Layer 5 of a small transformer language model trained on English Wikipedia (8 layers, counted from 0, width 128).
A neuron adds its activation times its output weights to the MLP's output. To switch it off is to set its activation to zero at one token and run the rest of the model.
A neuron's activation on a vector x is GELU(weights . x), where the dot is the dot product.

Input weights of the MLP neurons that the questions are about. A number n stands for n times 0.00064.
n9: 73 204 135 134 191 -55 -33 -93 288 -83 -138 174 6 131 -156 -3 106 -95 -258 195 139 -174 -42 -32 16 54 164 -150 -82 -46 -208 -24 56 179 120 -264 -58 51 203 102 166 -13 68 -99 217 -131 -8 -53 -7 94 247 -44 8 -53 -102 73 -224 101 316 -70 28 -117 -169 -45 243 185 -114 -359 -175 -47 -212 161 -272 -108 345 -29 -105 133 -44 58 -111 31 -157 -29 63 -237 -58 -85 134 -143 47 58 198 86 -28 -294 -146 -3 11 133 -171 -122 188 102 -74 93 -187 35 79 42 43 28 23 -53 10 -131 143 63 -142 -101 -115 -55 -11 179 22 80 23 114
n25: 238 87 -89 23 169 11 -153 -51 -39 39 59 41 122 119 -31 -155 235 -188 -28 30 -85 -36 41 140 -2 -117 -163 102 -12 -2 -226 142 68 6 -23 3 -63 -22 -86 -158 316 -110 59 65 32 -52 -46 -183 -117 -178 19 -12 133 -71 6 165 -111 102 44 -105 96 -49 -4 -33 188 -247 -212 -29 218 -201 41 -56 190 3 -126 201 -111 74 -56 89 -169 -182 118 4 -32 28 -40 -154 -13 -123 161 -12 -33 122 -134 117 -43 115 -80 82 124 79 -138 -217 -113 -93 -1 -70 -105 41 -140 22 -101 54 -240 186 -92 -134 -64 -134 172 56 -43 158 77 211 -153 51
n53: -198 -95 -77 232 227 -130 201 -107 -374 -38 137 -1 -74 93 31 -29 97 50 39 -149 220 -79 80 -198 -94 -14 25 32 143 78 37 90 140 85 38 -39 -30 284 -43 55 146 -135 111 -137 63 -84 -34 -49 -114 63 -95 35 29 112 214 241 -40 100 153 -182 107 40 39 128 -16 15 -62 -117 92 66 3 16 101 -65 -32 -191 -337 -100 -4 -33 -79 -226 175 -159 -171 -114 -119 -95 -90 25 56 117 -182 -92 -37 31 -174 -74 50 -218 141 -72 169 41 111 1 -42 -23 111 -45 -36 -19 111 42 57 -60 -32 114 103 -79 21 42 57 102 208 -174 -163 -371
n114: -290 50 -14 -64 158 75 -2 264 2 -91 -182 -180 89 -93 146 94 -88 53 172 -32 104 35 22 25 0 32 41 -10 13 72 -146 61 125 -130 14 183 -14 -95 -65 103 -186 -172 16 -131 74 -187 -41 -145 71 -13 161 -42 66 144 -60 -287 -114 -18 235 -169 -124 177 -8 9 50 -17 17 -197 -55 -38 21 12 45 -121 -127 144 -77 -26 -69 16 172 -127 134 33 -105 109 58 66 -84 153 28 -1 -241 223 -51 -40 -98 150 -85 -158 -221 -23 117 -182 -169 -184 -159 -60 -22 -32 89 -60 -113 -179 108 112 11 -275 34 101 -200 103 -57 -116 -14 169 206 106
n152: 110 25 -51 -85 -65 183 44 171 4 -108 -111 -63 75 -71 -175 211 -78 90 90 20 -252 -200 -120 82 -145 166 -195 -4 97 -209 128 185 -103 57 -28 240 99 -237 -168 111 -247 -92 165 -89 132 272 143 166 -140 -4 -7 100 188 -84 -117 -58 16 195 -56 99 -223 -43 30 77 -296 186 178 121 -137 -41 11 -31 -83 -90 135 -23 -101 -32 -14 -76 -101 24 -110 -35 -161 -162 -110 58 136 267 8 -106 101 -191 -223 13 -61 105 6 -34 74 26 -215 70 -27 -13 -20 -44 174 84 65 56 183 83 98 -19 -68 121 -71 261 -31 1 18 -7 -235 54 71 223
n197: -179 130 194 -146 -93 34 165 -4 -95 -93 -87 178 -65 121 17 85 90 -209 -77 19 83 -19 -198 -79 40 18 33 -201 50 -77 -161 -85 -42 103 -46 67 -40 77 64 -135 -89 67 159 10 -43 -252 -26 181 -3 9 -62 10 -105 -100 140 -86 -57 -2 51 -188 346 -98 -59 172 51 -15 42 -192 -64 -33 -77 -69 -102 11 180 -16 -4 -170 47 162 -75 214 111 153 21 -58 92 37 -15 101 -126 67 7 50 -5 44 -81 -113 27 -101 -44 139 -121 -132 160 -77 84 -64 -15 -41 -50 -49 -71 -39 39 -127 -143 -188 -118 -27 127 -18 -182 77 -67 61 68 84
n245: 59 -15 7 3 -186 179 -79 113 349 35 -55 181 47 -102 27 -121 -66 37 34 96 -26 161 221 41 130 -145 -23 -130 -195 79 -183 13 159 -98 -473 43 -44 20 -105 153 -107 -181 78 100 -81 -136 -32 67 70 -308 -69 141 -19 78 32 20 -54 156 249 9 -156 29 -135 -141 266 235 11 -18 -43 -84 191 -13 -99 14 -78 103 139 6 -19 -156 44 142 61 153 92 -138 -120 -241 182 249 109 -118 193 18 212 -211 61 -182 17 31 -74 -13 17 14 90 -80 156 -10 108 40 -230 -15 -47 -3 89 -125 -73 -20 -45 111 -98 140 118 -155 -68 82 84 -66
n273: -211 -52 123 32 118 -46 -19 -70 -69 165 -37 -117 -23 42 -24 71 -224 38 146 -95 19 1 -121 -132 6 -76 -114 50 50 -89 -107 44 9 121 -244 71 -16 -14 -185 -97 -22 -32 90 -232 120 -156 -56 -52 124 -16 74 -109 136 -9 46 117 -58 2 -75 -22 143 -3 64 -127 105 -75 113 5 128 30 128 -35 -74 -46 -74 -51 5 -145 -182 87 -9 179 -23 146 35 -34 -269 -107 79 78 -137 -24 -11 82 -32 -159 100 -102 94 197 -59 -95 249 359 215 -179 -184 -159 319 -106 -72 -136 -2 -125 -187 46 63 107 -85 -45 -104 -211 135 -137 34 64 153 62
n338: -134 253 -42 172 159 144 -111 42 -41 -89 296 63 296 -307 111 25 -269 33 127 174 45 -298 -87 183 19 275 -233 154 223 -62 215 169 88 9 -69 6 118 -256 112 -32 -87 -18 78 90 114 87 101 -69 276 39 -220 173 -186 -17 -177 -86 -342 -150 -31 -179 98 78 -302 76 -9 122 100 -104 195 82 339 -10 -34 232 -170 -127 130 -114 23 63 -247 240 71 161 -220 105 27 187 -152 179 -28 -2 140 -38 -186 117 -126 73 243 211 -56 -27 -109 50 243 156 114 -64 237 -166 55 97 -47 -116 476 14 -354 -302 112 -35 -243 -294 -154 154 127 185 -53 -97

Output weights of the MLP neurons that the questions are about. A number n stands for n times 0.00067.
n9: 70 -154 109 8 -259 -206 66 162 -11 99 -48 95 -8 126 46 108 -186 -74 -127 17 192 213 -47 -134 -157 -34 91 -101 -81 -152 -25 188 74 -149 132 18 -152 52 132 -82 -29 183 -264 -2 -46 -39 -71 29 79 44 -261 154 293 1 159 -29 173 -19 5 -96 120 -22 347 -78 -2 -258 -217 243 -152 77 -68 -242 -25 70 -106 37 54 110 -60 150 91 -111 30 40 32 233 -200 -6 -145 104 -219 -23 -16 -42 80 -102 267 -315 29 153 148 -26 116 22 30 36 -20 60 164 61 -29 84 173 -192 -109 -83 -68 -34 -139 43 -14 -58 -4 -98 -391 -2 -68 -43
n25: -239 -2 -217 23 -220 -85 -16 74 -125 168 26 -38 -114 91 60 -98 -63 -59 53 94 109 98 64 89 -211 46 27 -12 102 -42 148 -171 -102 -100 125 51 -34 -211 -85 -60 49 74 -15 9 81 5 87 -4 115 150 210 -148 -138 -130 -26 120 -29 -71 -15 -120 68 101 -133 -170 39 20 57 -30 -91 155 108 110 74 -146 72 -111 -97 227 -33 -334 98 18 -3 -89 133 10 85 97 72 64 98 -135 -347 -93 90 -160 -128 34 14 142 126 -171 -160 177 -125 32 4 77 178 106 46 183 -18 176 141 -112 -66 65 -103 219 -10 67 -43 154 -39 -76 119 91
n53: 112 7 20 -77 -176 -55 84 106 176 106 -117 169 -236 -43 -17 97 -17 10 -56 122 -59 -58 -224 -44 -25 102 19 -6 -57 -32 -144 -106 36 -122 128 -125 -101 -220 73 -162 309 -80 -62 -219 98 75 -58 -32 -74 -245 -21 -28 -90 -124 21 -92 -82 71 126 176 74 -8 28 -155 -124 191 108 -52 -12 -127 -11 -24 189 33 -144 114 163 86 -94 8 216 -58 -37 -34 18 19 2 70 -216 48 47 -54 69 -146 -112 132 251 82 90 224 127 -130 -36 -53 13 -77 -142 0 -47 -201 59 -20 -9 21 -27 -123 -120 -43 16 95 -110 -12 168 112 -37 -55 -42 -26
n114: -78 33 -114 -154 37 34 -226 109 32 329 -297 58 -223 48 -75 -76 163 -8 -24 -49 -125 -30 -145 -32 219 141 -75 90 9 -32 57 -161 75 44 -50 -52 87 6 72 -38 -105 -164 195 -160 68 -113 41 -110 -11 147 -66 -14 17 -160 102 46 -106 117 -62 15 -91 81 -184 -26 91 19 -2 -77 138 -107 -102 46 11 17 -95 28 -23 46 -155 -44 -66 144 13 138 98 65 251 69 -144 136 -30 64 -93 7 170 20 -46 85 24 -4 -74 103 -139 -60 37 -4 127 153 17 105 151 7 38 99 -85 -123 -36 -227 -47 59 -19 -159 148 -1 -74 -24 38 281
n152: 168 165 -9 -252 -109 77 160 -86 -71 24 -76 -70 160 26 20 248 -100 -55 74 134 76 3 -44 22 -36 92 88 9 -16 8 -170 361 211 -16 -208 -108 -236 62 -189 17 7 -138 157 -146 133 -7 163 -68 -59 150 -189 -10 176 52 -62 -63 -164 6 -24 0 -10 -19 200 -219 -37 -64 -25 -22 160 -111 -159 -96 9 -27 242 48 71 -27 20 113 -49 214 130 -39 42 -156 -79 34 101 329 227 -77 176 -134 117 -44 5 -174 104 -15 -128 -136 71 152 -68 -2 -55 165 -52 -34 6 24 -109 -21 -53 28 63 -28 95 97 -65 -91 114 -67 -82 101 -166 171
n197: -118 133 122 131 80 -81 82 15 -37 -18 70 28 37 -44 -160 26 66 -129 -44 15 -109 135 7 200 204 -87 -152 22 -10 47 -32 -133 3 38 146 -120 -45 44 -43 27 85 -100 -44 -77 78 -14 169 -93 -38 -47 79 -63 -42 -54 55 -54 51 -27 -37 168 94 78 0 -68 -191 227 -78 114 -51 -48 -61 -62 22 -43 20 16 192 103 -86 -56 3 154 17 -62 222 75 13 -131 -54 139 -4 -308 134 187 -15 120 -11 -43 -10 -226 117 -34 2 155 -147 189 28 23 39 -77 71 1 -86 -77 -98 -155 -41 146 -125 194 -206 136 -68 39 10 -299 26 149
n245: -110 149 95 -359 50 63 -67 -160 120 -95 -53 35 -21 -187 58 68 -16 51 -38 -255 271 -100 -18 186 -78 72 151 152 120 -4 0 -76 -142 27 149 42 147 -86 176 -223 -24 101 6 -37 38 -179 70 -22 -7 123 4 -108 154 325 143 -68 64 123 -31 -21 49 -211 289 -111 45 366 129 159 13 235 -26 -107 71 52 -217 106 -97 -76 -265 181 26 -318 178 18 -18 -101 51 64 -166 -10 95 65 -17 173 -95 91 112 -55 299 -106 -136 14 -194 138 -143 -131 81 213 2 -14 -47 -106 28 184 -170 48 56 -106 -195 87 126 -82 38 -62 19 28 -163 -132
n273: 86 30 -56 -78 -74 -143 81 -5 211 30 59 151 -210 286 157 -10 144 123 47 -271 -116 243 95 29 -109 -107 182 -208 -85 8 -98 -110 -29 95 -31 13 -310 15 -45 51 -8 -117 -164 90 -44 -3 23 86 11 -43 -173 -187 1 48 23 12 -164 -30 6 -13 -6 31 -157 -102 49 -79 141 36 96 -47 -173 -222 13 -31 148 2 187 2 -130 -89 52 188 -120 -134 -60 -6 63 -45 -113 91 146 201 -42 -103 -97 -30 34 -133 -65 1 208 -158 337 77 6 52 107 63 -130 -3 82 240 22 123 -11 20 -30 165 10 67 147 -184 89 -179 -30 -13 -179 141
n338: 12 423 -286 8 -41 77 -310 176 -36 -107 -59 -40 -15 -33 -194 167 -194 98 93 -59 12 -71 42 -229 -353 223 -226 -75 131 11 350 -106 315 -257 -43 347 204 -45 -27 149 -27 -103 -20 233 0 44 98 51 -86 138 -158 -239 147 -28 -80 3 207 -34 -52 37 -93 232 -246 163 -90 -86 69 -101 251 -198 -11 -47 -57 217 -26 -111 -68 6 -32 -37 66 478 173 74 63 -72 114 203 -173 -58 125 -180 189 109 -5 -181 176 179 230 -81 4 -102 211 -15 -224 -62 328 -136 -139 -180 -112 -159 -130 -51 192 -15 -163 220 15 -293 62 -153 -189 37 103 -128 20 134

Each question names a token from some text and the token that comes next. It shows the vector x that enters the MLP there. A number n stands for n times 0.0097.

Then comes g, the gradient of the next token's log-probability with respect to the MLP's output, scaled to length 1. A neuron's effect is roughly proportional to its activation times (output weights . g). A number n stands for n times 0.00075.

"z", then "om"
x: -45 -1 52 -19 84 -162 -61 -379 -16 -48 -26 -96 50 -20 -45 268 -89 -170 -176 80 -60 114 20 11 25 28 1 29 -27 -42 -73 -234 -160 45 79 9 -210 -29 55 -62 -38 -100 -63 -161 -30 -61 -83 -75 4 80 44 3 -16 24 140 -9 56 -72 -122 -24 -16 89 -4 181 -251 53 -117 18 79 6 226 -14 110 71 138 -205 -36 117 20 -32 234 193 72 -45 -94 13 75 7 -191 -84 44 29 34 144 -167 197 20 43 -18 -152 -50 2 -110 19 20 -1 104 62 49 65 -137 -22 34 126 71 87 168 158 117 -129 134 59 -14 -10 111 -8 -81 -64
g: 95 -23 -133 -121 241 -19 -43 -148 -64 232 -1 -44 -61 -43 -211 -1 10 -12 -137 211 19 134 -138 32 -102 84 297 212 -226 -78 -90 114 -45 -159 146 -26 64 15 -10 -169 139 -155 42 -104 44 -30 -88 -54 5 41 193 -84 63 6 -108 -45 -209 31 -46 172 98 25 223 -49 -56 -90 192 -34 68 45 25 100 -183 13 -247 109 -3 -14 -84 -111 -57 79 -13 18 -36 -1 96 22 88 -195 -96 46 109 -52 39 -30 -40 -43 -15 15 -78 68 60 28 96 169 -119 133 -54 66 -45 252 -103 -172 18 239 -372 82 20 145 222 47 166 -118 13 -186 -16 -135
Which neuron, switched off, lowers the next token's probability most? n53

" episode", then " 69"
x: 244 -89 -64 -184 88 79 -100 -118 14 65 -90 -249 149 -127 -153 55 -43 11 -94 -48 6 236 48 -45 -42 46 -245 231 19 -78 3 -217 -71 78 83 -13 -122 -117 -74 -94 -45 -31 -104 30 -128 61 -52 -53 144 57 12 64 -37 -31 99 -80 90 31 104 5 -27 31 -19 76 -112 -70 -101 292 27 -9 -92 -32 58 93 112 -104 38 218 77 -46 51 59 -111 -57 -65 206 5 47 101 28 -131 -41 -130 169 -157 170 125 102 105 -141 -54 -81 -46 -83 -147 -88 139 -57 125 33 -163 70 -68 -2 6 69 -2 117 -42 -41 -32 147 -64 37 63 16 46 80
g: 57 -39 -245 122 -43 -108 -121 58 88 169 58 64 50 38 -102 -113 105 -73 69 156 154 148 -53 134 -33 48 69 -99 25 -22 -70 95 60 -15 -45 130 -62 -99 -64 -141 105 -48 24 -12 105 -264 -1 208 192 111 60 -100 -49 -56 -108 -50 -70 88 62 -192 106 61 -105 -167 140 -204 -64 -104 195 47 31 -130 -67 -3 32 -89 -229 -53 111 208 19 295 -228 -124 93 -166 20 165 -107 -236 274 127 194 -126 54 33 -168 15 157 -102 88 -175 138 -25 194 -129 -30 -50 -46 -162 94 10 -135 54 21 -24 -103 227 -30 17 -139 32 63 -122 49 -70 -106 100
Which two neurons, each switched off alone, lower its probability most, in order? n152, n25

" |", then "\n"
x: 70 -181 42 -28 186 -65 9 -114 -28 214 97 -24 -85 -111 47 16 22 -72 -17 -91 120 190 93 -26 186 142 -53 -145 54 121 169 -124 -62 -66 -160 -14 -206 -137 29 -56 40 -3 -106 -4 -134 -77 -125 27 114 -17 102 -183 94 -37 10 15 -20 -64 54 39 -135 -25 84 -35 -77 -41 61 -50 -75 -5 -4 -172 61 -52 128 -45 107 124 -122 71 210 86 63 -43 -149 190 29 133 52 -101 -45 -162 7 109 -89 196 88 35 142 -35 -131 -236 -11 13 148 41 99 83 90 -175 -92 121 83 -38 -106 -162 41 57 -56 -138 -98 -37 2 54 -39 -62 129 149
g: 114 115 97 -72 3 -90 119 -109 77 67 -148 -195 15 -344 210 -103 -80 -76 9 -128 -86 33 120 124 236 48 100 78 -13 -36 176 57 -65 -34 113 -91 7 76 37 -19 57 53 37 -174 -196 72 -84 4 -72 -57 83 -25 -144 4 -128 142 -99 265 0 29 -57 -18 163 14 39 66 199 -197 -151 -96 92 -112 -121 -92 269 -117 54 7 9 -137 -5 -245 61 153 -15 97 -67 -90 29 2 -145 48 -55 197 -142 132 -18 155 161 41 -220 83 -105 16 89 -49 54 75 134 -17 -117 -65 99 -156 -217 -15 267 -84 -199 -37 -12 85 -146 84 -132 66 244 54
Which neuron, switched off, lowers the next token's probability most? n338

"ist", then "em"
x: 56 -177 14 -67 27 5 -71 -177 58 253 -73 -153 -4 -196 -2 -12 6 -40 -123 -139 -84 107 71 -98 104 -35 -61 105 -97 -23 -103 20 -4 0 9 -46 -307 23 3 167 -83 -5 -150 -178 -223 332 -7 -66 4 46 -14 45 -39 -8 10 -74 22 -24 19 -100 -136 72 -56 91 -185 36 32 23 -42 90 106 78 49 114 165 -29 -51 -36 -13 78 -45 95 -53 -24 -21 171 179 54 -2 -57 45 -47 -19 189 13 112 75 18 85 -77 100 -204 -202 119 92 133 -48 -28 108 23 -122 111 -117 -145 55 73 -38 311 -36 -48 187 -42 78 -65 -13 -165 102 41
g: -66 114 -306 -193 -62 54 113 -77 -22 -9 -168 15 -149 -75 -132 20 14 -72 -7 -28 -103 -44 -124 -179 -69 273 -36 -92 101 121 -116 -39 -222 -107 32 157 -81 158 151 -17 -63 15 -12 -83 166 -25 -8 -113 -27 -161 223 102 -57 0 -64 72 84 93 88 -99 177 15 136 25 -97 74 64 27 -9 -86 74 -104 93 38 110 17 21 -35 74 -78 314 -65 134 -32 -88 177 -166 -26 67 -55 53 -240 63 66 229 91 -188 -77 -231 23 125 149 -40 63 -71 -35 -55 25 -192 -35 -200 176 110 22 170 121 193 -111 -111 132 -122 105 26 78 12 -178 -91 293
Which neuron, switched off, raises the next token's probability most? n53

"ized", then " Islam"
x: -22 -102 -6 -39 106 3 -106 -1 -26 55 -68 -54 -181 -54 82 40 119 30 -194 -235 -126 212 79 -138 -120 145 55 -27 -174 13 81 -5 -41 -210 18 -6 -200 -63 -107 159 12 120 9 -23 -85 50 -83 117 -94 32 60 -40 -62 57 9 -52 -27 1 -13 -75 144 103 -41 57 -111 47 3 71 22 51 -28 61 -4 127 69 -155 78 -11 -1 -7 -47 129 -180 -55 24 208 144 -51 99 52 -42 28 -9 94 51 265 99 12 -56 -82 84 -208 -360 -146 26 13 133 -105 -33 52 -120 259 -41 -50 -111 -79 31 112 -41 153 130 -17 85 75 51 -123 83 -38
g: 52 -60 -35 6 -49 -86 151 -75 -75 -21 -17 -187 -52 -31 -47 142 -41 -99 -79 -55 58 25 64 -101 311 28 -55 -286 -130 -94 5 -291 -11 67 93 146 -83 -32 238 30 15 -26 -134 -229 0 -128 16 60 224 -45 -23 -128 32 114 -72 -173 -135 170 -10 132 45 0 -286 -91 -225 25 75 -60 130 -107 154 -109 89 -127 227 95 114 -26 42 -103 82 49 84 16 -116 -95 278 105 20 -91 31 -106 281 125 -15 31 -64 7 219 138 152 -153 137 194 58 -27 -44 65 -70 38 -179 20 113 32 151 -135 111 -118 18 56 -11 -90 -17 -212 145 -31 33 -60
Which neuron, switched off, lowers the next token's probability most? n197

" No", then "z"
x: 88 -215 -99 -63 -48 64 -109 -79 39 22 -96 12 -81 -98 -75 14 142 -100 -213 -99 6 170 -31 -64 106 81 123 104 -13 21 197 -261 -100 -66 14 16 -230 -89 -39 30 46 -47 -76 -110 3 -149 -66 84 79 -116 99 109 -15 -48 -110 -214 69 -82 -87 68 -48 283 11 82 -201 65 115 90 20 84 50 46 -41 43 74 20 12 91 -35 -17 78 -15 -35 202 -89 224 8 52 -29 -128 -4 123 -86 47 -90 246 105 78 -69 -145 -46 -144 -161 -50 -59 101 20 -46 -83 95 61 13 -122 -45 98 113 66 159 -49 -151 69 164 -26 -21 80 -127 22 101
g: -156 -19 -117 39 -65 11 -155 -136 -59 78 -89 32 58 45 -28 11 22 43 46 153 115 -38 34 -113 134 -90 10 1 -215 -25 -169 -10 170 -53 56 -3 -145 -89 -24 -52 -259 70 -190 89 186 -64 -67 -77 -171 121 122 87 -14 -7 24 -20 -95 118 -21 -136 351 -13 35 -227 35 -168 -35 -351 68 216 212 163 -80 46 59 144 153 64 -273 40 -55 53 -54 -41 60 53 -114 -88 2 -42 38 103 -29 -78 -60 -28 52 184 -175 114 108 -141 198 68 13 -153 -90 45 172 71 28 -32 139 -209 125 -5 55 -239 63 156 130 -152 235 32 -32 34 152 -16
Which neuron, switched off, raises the next token's probability most? n25

"ies", then "h"
x: 48 -100 -93 -105 -32 -122 0 67 -109 96 -150 -227 -101 -2 -55 81 67 18 -147 -179 -74 -64 -62 -255 168 -28 -137 108 -39 -22 101 -181 -82 -12 -41 60 -153 35 -1 -41 99 -51 -205 -133 17 4 -122 221 -6 144 128 -62 -42 106 9 -21 31 -69 -62 -63 119 24 155 176 -92 64 -160 -119 -5 81 90 133 -1 237 130 -119 40 55 -53 -75 -19 130 -134 88 -86 194 139 46 -39 -44 -35 90 55 272 -7 30 -63 -189 -112 -131 101 -84 -103 102 42 58 113 138 21 118 -56 60 6 -29 -9 -120 153 152 5 -176 50 -111 -22 34 75 -14 156 33
g: -117 91 -186 -90 121 -129 -210 22 -78 146 86 10 4 -28 -59 -40 112 -122 -84 -48 -169 -105 24 120 97 46 -142 168 -156 1 -78 41 1 11 -44 112 -63 4 -144 133 51 -89 2 -22 47 -151 -119 -4 5 -27 -8 -135 57 -219 -10 9 -168 43 -45 110 114 172 145 122 16 -29 113 -259 111 -61 84 -33 -75 -5 -239 100 -71 -37 -8 15 141 -50 184 -65 -149 62 82 150 -92 -48 355 76 38 -41 132 216 -190 220 -266 46 88 4 15 -79 87 39 -71 -19 -90 -72 79 97 -150 -238 -34 -64 131 -143 -27 216 89 -54 419 20 168 3 45 -23
Which two neurons, each switched off alone, lower its probability most, in order? n9, n53

" 2022", then "-"
x: 58 -26 132 -103 -53 5 -143 -8 28 12 -11 -103 -142 -82 73 119 5 -73 -77 32 -22 86 5 -129 234 166 -149 -35 -150 -40 -5 70 79 -247 -29 -213 -138 -39 27 187 13 57 -75 -11 -148 2 -140 -28 9 -182 40 -63 -4 12 -36 -49 121 -42 44 162 -116 133 -121 47 -119 165 -17 297 8 -48 99 -54 72 -30 81 -54 99 64 -122 -83 147 122 -22 121 -38 228 108 3 46 -25 -86 13 -130 328 -107 -1 45 16 10 -137 -29 -153 -97 57 -29 -53 61 25 105 46 40 41 39 15 -71 -88 276 159 -102 -22 -18 7 71 -66 -103 -16 42 -120
g: -15 55 -98 -70 84 -272 -245 -102 56 62 -31 -36 -191 -153 -107 184 101 -246 -57 -167 -174 23 114 229 51 63 -132 163 -130 -12 -4 -325 -119 -86 127 122 16 63 -10 141 4 -135 153 198 -9 -50 8 65 74 53 157 -85 -124 -194 12 69 -191 65 86 102 -87 79 109 109 -197 9 32 -151 -78 16 32 -8 -3 -120 42 -178 88 207 152 -80 -16 104 234 99 95 88 -1 -31 -26 51 -92 -29 99 145 137 98 16 -95 20 -300 90 -86 8 -71 107 2 31 107 64 191 65 -118 121 -187 56 -28 -75 76 6 -137 -87 4 310 -73 -7 16 -62 -19
Which neuron, switched off, lowers the next token's probability most? n114

"o", then " Mar"
x: 51 -97 27 -90 102 -129 -197 -159 -101 -51 -256 -65 -197 40 -2 234 51 -159 44 2 -38 142 -43 47 34 91 87 95 -112 -55 96 -233 -9 24 -1 48 -160 -89 18 -154 -45 -104 -168 -90 -47 -112 -71 60 -98 -20 -34 -164 108 133 86 -112 -60 -15 184 -7 -75 75 69 47 -100 -66 -11 -84 37 59 125 19 -7 125 250 -143 121 227 27 -84 -22 143 67 -46 -148 216 162 93 2 -121 -151 13 12 176 -31 83 23 -29 -27 -76 -88 -29 23 42 120 -1 38 147 -121 36 -10 -52 45 -63 59 64 140 28 -89 -62 170 31 24 167 -94 -128 126 92
g: -246 -64 126 187 144 -35 -328 -46 -37 -218 -79 159 15 210 43 49 -31 86 157 132 31 -288 70 28 93 -109 -97 -155 20 -44 3 56 20 111 151 52 83 -57 67 87 55 91 16 41 -78 -6 64 -55 158 -213 -113 -133 -143 -25 112 84 -112 83 25 -67 205 -77 -211 -104 83 95 27 23 89 -65 153 67 21 78 -138 160 85 68 0 48 -46 -152 146 -184 120 -118 -264 28 -123 6 -50 -114 186 -20 -47 129 -181 -115 -51 16 -146 -88 189 218 -102 84 30 -199 -34 -119 40 -150 117 102 -186 -74 -5 -22 9 102 -109 88 -117 160 156 -90 83 166
Which neuron, switched off, lowers the next token's probability most? n197

" with", then " a"
x: 84 -196 -10 -27 111 -85 -116 -78 121 -17 47 -24 -82 -78 -123 149 273 -63 -149 -108 110 214 73 -143 26 31 -148 138 70 -59 94 81 131 -150 56 -139 -217 -70 12 38 -69 4 88 8 -77 -58 -128 -51 121 -67 2 -131 14 -24 134 -153 -11 108 186 -13 -37 79 24 -46 37 -25 -20 127 -43 124 25 -67 5 122 39 -20 11 163 25 50 40 61 113 -83 -3 53 7 -26 59 -38 -24 55 -4 117 -56 198 38 51 85 -326 96 -353 -190 7 -163 -19 42 46 46 141 -84 -91 -76 -9 -89 20 112 117 -45 -76 -145 30 49 91 -2 -113 -69 55
g: 139 119 53 51 -108 98 -221 61 273 -99 -9 -103 -21 94 -54 -179 -72 -141 29 202 56 84 133 60 -22 153 -11 -15 94 95 56 4 -154 -118 73 -213 -10 110 -216 -102 166 58 -41 8 -25 -41 -3 57 -274 121 -24 -15 -64 50 -10 -107 -86 -72 -22 61 -154 47 72 81 181 44 -73 -116 -136 6 -71 79 139 53 55 66 -115 -31 234 -87 223 -1 166 -164 55 45 137 -192 33 53 75 -14 -169 -12 43 -8 -22 3 -87 -199 198 -11 -320 -41 -272 121 -143 47 229 129 -36 14 58 -101 -134 45 -188 12 19 -182 -33 -148 95 280 138 127 -83 31
Which neuron, switched off, lowers the next token's probability most? n25

" |", then " Cas"
x: -29 -271 16 -134 88 102 -42 -5 127 197 139 1 18 -20 -134 79 92 14 -121 -113 -12 256 60 -241 68 -17 -86 -46 -79 -32 29 -8 9 -125 -49 -208 -390 38 -29 137 -65 -34 -49 14 -236 -49 -141 41 116 -178 135 -25 -165 23 -29 37 83 -19 2 -31 -66 7 -113 72 -134 2 50 29 72 1 34 25 38 49 94 89 105 -82 -72 17 133 161 -76 72 36 223 -31 84 207 -8 6 22 -1 267 -4 58 -82 -33 88 -201 -97 -261 -10 16 14 45 150 -10 54 -5 -75 59 52 41 -95 8 178 191 -131 -28 2 -15 63 -6 -98 -57 32 24
g: -360 10 -152 252 26 25 -81 -48 -99 -48 -179 73 -72 -122 163 122 105 -143 131 -49 154 143 24 -62 -7 -156 -27 250 19 -37 -56 57 6 68 -35 154 47 -15 3 -3 -105 24 -77 79 22 48 109 -123 137 204 -238 21 -156 -68 138 -65 -87 185 9 13 89 -98 -217 -238 -113 -43 -144 26 -62 -76 56 66 -121 213 -28 -24 105 24 -230 132 84 49 -7 41 -78 -113 -374 -91 -145 -150 139 -43 -76 69 1 85 55 -74 -129 252 -11 -39 18 88 149 73 18 93 161 137 110 -215 47 65 66 117 126 -69 -101 94 30 176 -145 99 5 -39 -57 35
Which neuron, switched off, lowers the next token's probability most? n245

" death", then " of"
x: 154 -177 61 -159 172 44 41 -172 78 -125 -67 11 -246 -108 106 95 -27 53 -6 15 82 91 174 -158 -1 221 -27 27 -163 -1 16 36 -188 -195 -10 36 -34 -45 -83 57 -92 -147 -54 19 4 -33 -195 43 26 160 40 -56 17 151 170 -4 -113 112 -23 -101 73 -110 -99 8 -53 -3 -62 154 43 -3 31 1 70 -26 111 -191 -105 67 -4 -44 -26 4 -157 -58 -124 238 144 166 -83 -6 -40 -28 -63 -57 31 223 8 35 55 -103 53 -184 -166 173 -147 80 -4 -56 240 112 -60 0 52 -100 70 19 79 114 -29 -59 -3 58 13 33 -55 4 -10 -34
g: -80 -43 -224 -90 -132 53 -137 -6 -276 41 42 43 -34 -99 -101 -36 -71 134 21 -62 -212 5 25 38 -21 -165 137 197 -124 -132 138 69 35 -65 28 -109 81 -122 -73 -57 107 75 4 45 -3 152 -39 4 -4 34 26 -116 -90 -120 52 -12 31 -2 -153 202 24 55 124 -73 -22 -120 201 23 -20 -91 164 -77 -125 -88 -91 -140 157 142 234 24 -48 17 -413 -81 -54 -41 14 196 -104 63 112 107 2 152 194 171 65 269 225 30 -4 -28 5 -302 -121 -64 -80 -171 72 27 -40 -104 92 103 131 155 -48 106 -10 -130 188 4 -190 -18 203 171 59 8
Which neuron, switched off, raises the next token's probability most? n152

" was", then " cast"
x: 174 -223 8 95 54 45 -115 19 3 -36 -125 -87 -80 -22 -106 127 164 -49 -182 -2 2 72 5 -184 82 121 31 109 -41 -58 82 21 -45 -55 -93 44 -192 9 -27 31 6 20 -166 67 -18 -165 -201 95 81 42 87 -157 83 -81 16 -1 -188 123 148 63 -164 86 -63 -86 81 60 -173 37 5 30 -2 -178 0 -61 -15 30 143 30 15 67 -29 -15 227 -94 -6 100 196 24 -115 64 -63 108 13 67 36 266 23 -3 62 -130 65 -229 -163 7 -37 -11 173 130 63 25 -180 59 181 4 -154 -44 77 56 0 -91 33 38 37 -31 36 -156 -34 70
g: 137 42 -110 63 100 67 -92 75 119 220 32 -53 154 71 -74 -103 121 -138 -93 32 2 -200 158 -99 75 -205 -197 46 -85 -134 -396 -78 13 51 -52 18 163 -51 -50 -74 -264 162 121 168 159 -119 107 -148 -110 -56 231 -97 -201 -102 71 -60 -44 -97 -62 76 -10 -5 64 -28 -50 -43 133 38 -133 143 -16 129 285 276 225 -33 44 25 -79 -82 -58 -109 -147 -85 -19 -71 73 116 -104 -66 94 -82 -39 187 -174 65 54 201 13 130 -114 24 -41 75 -70 -138 23 48 -93 151 -27 -133 -23 -89 148 -79 65 3 0 -93 -167 217 34 -75 103 74 95 11
Which two neurons, each switched off alone, lower its probability most, in order? n9, n273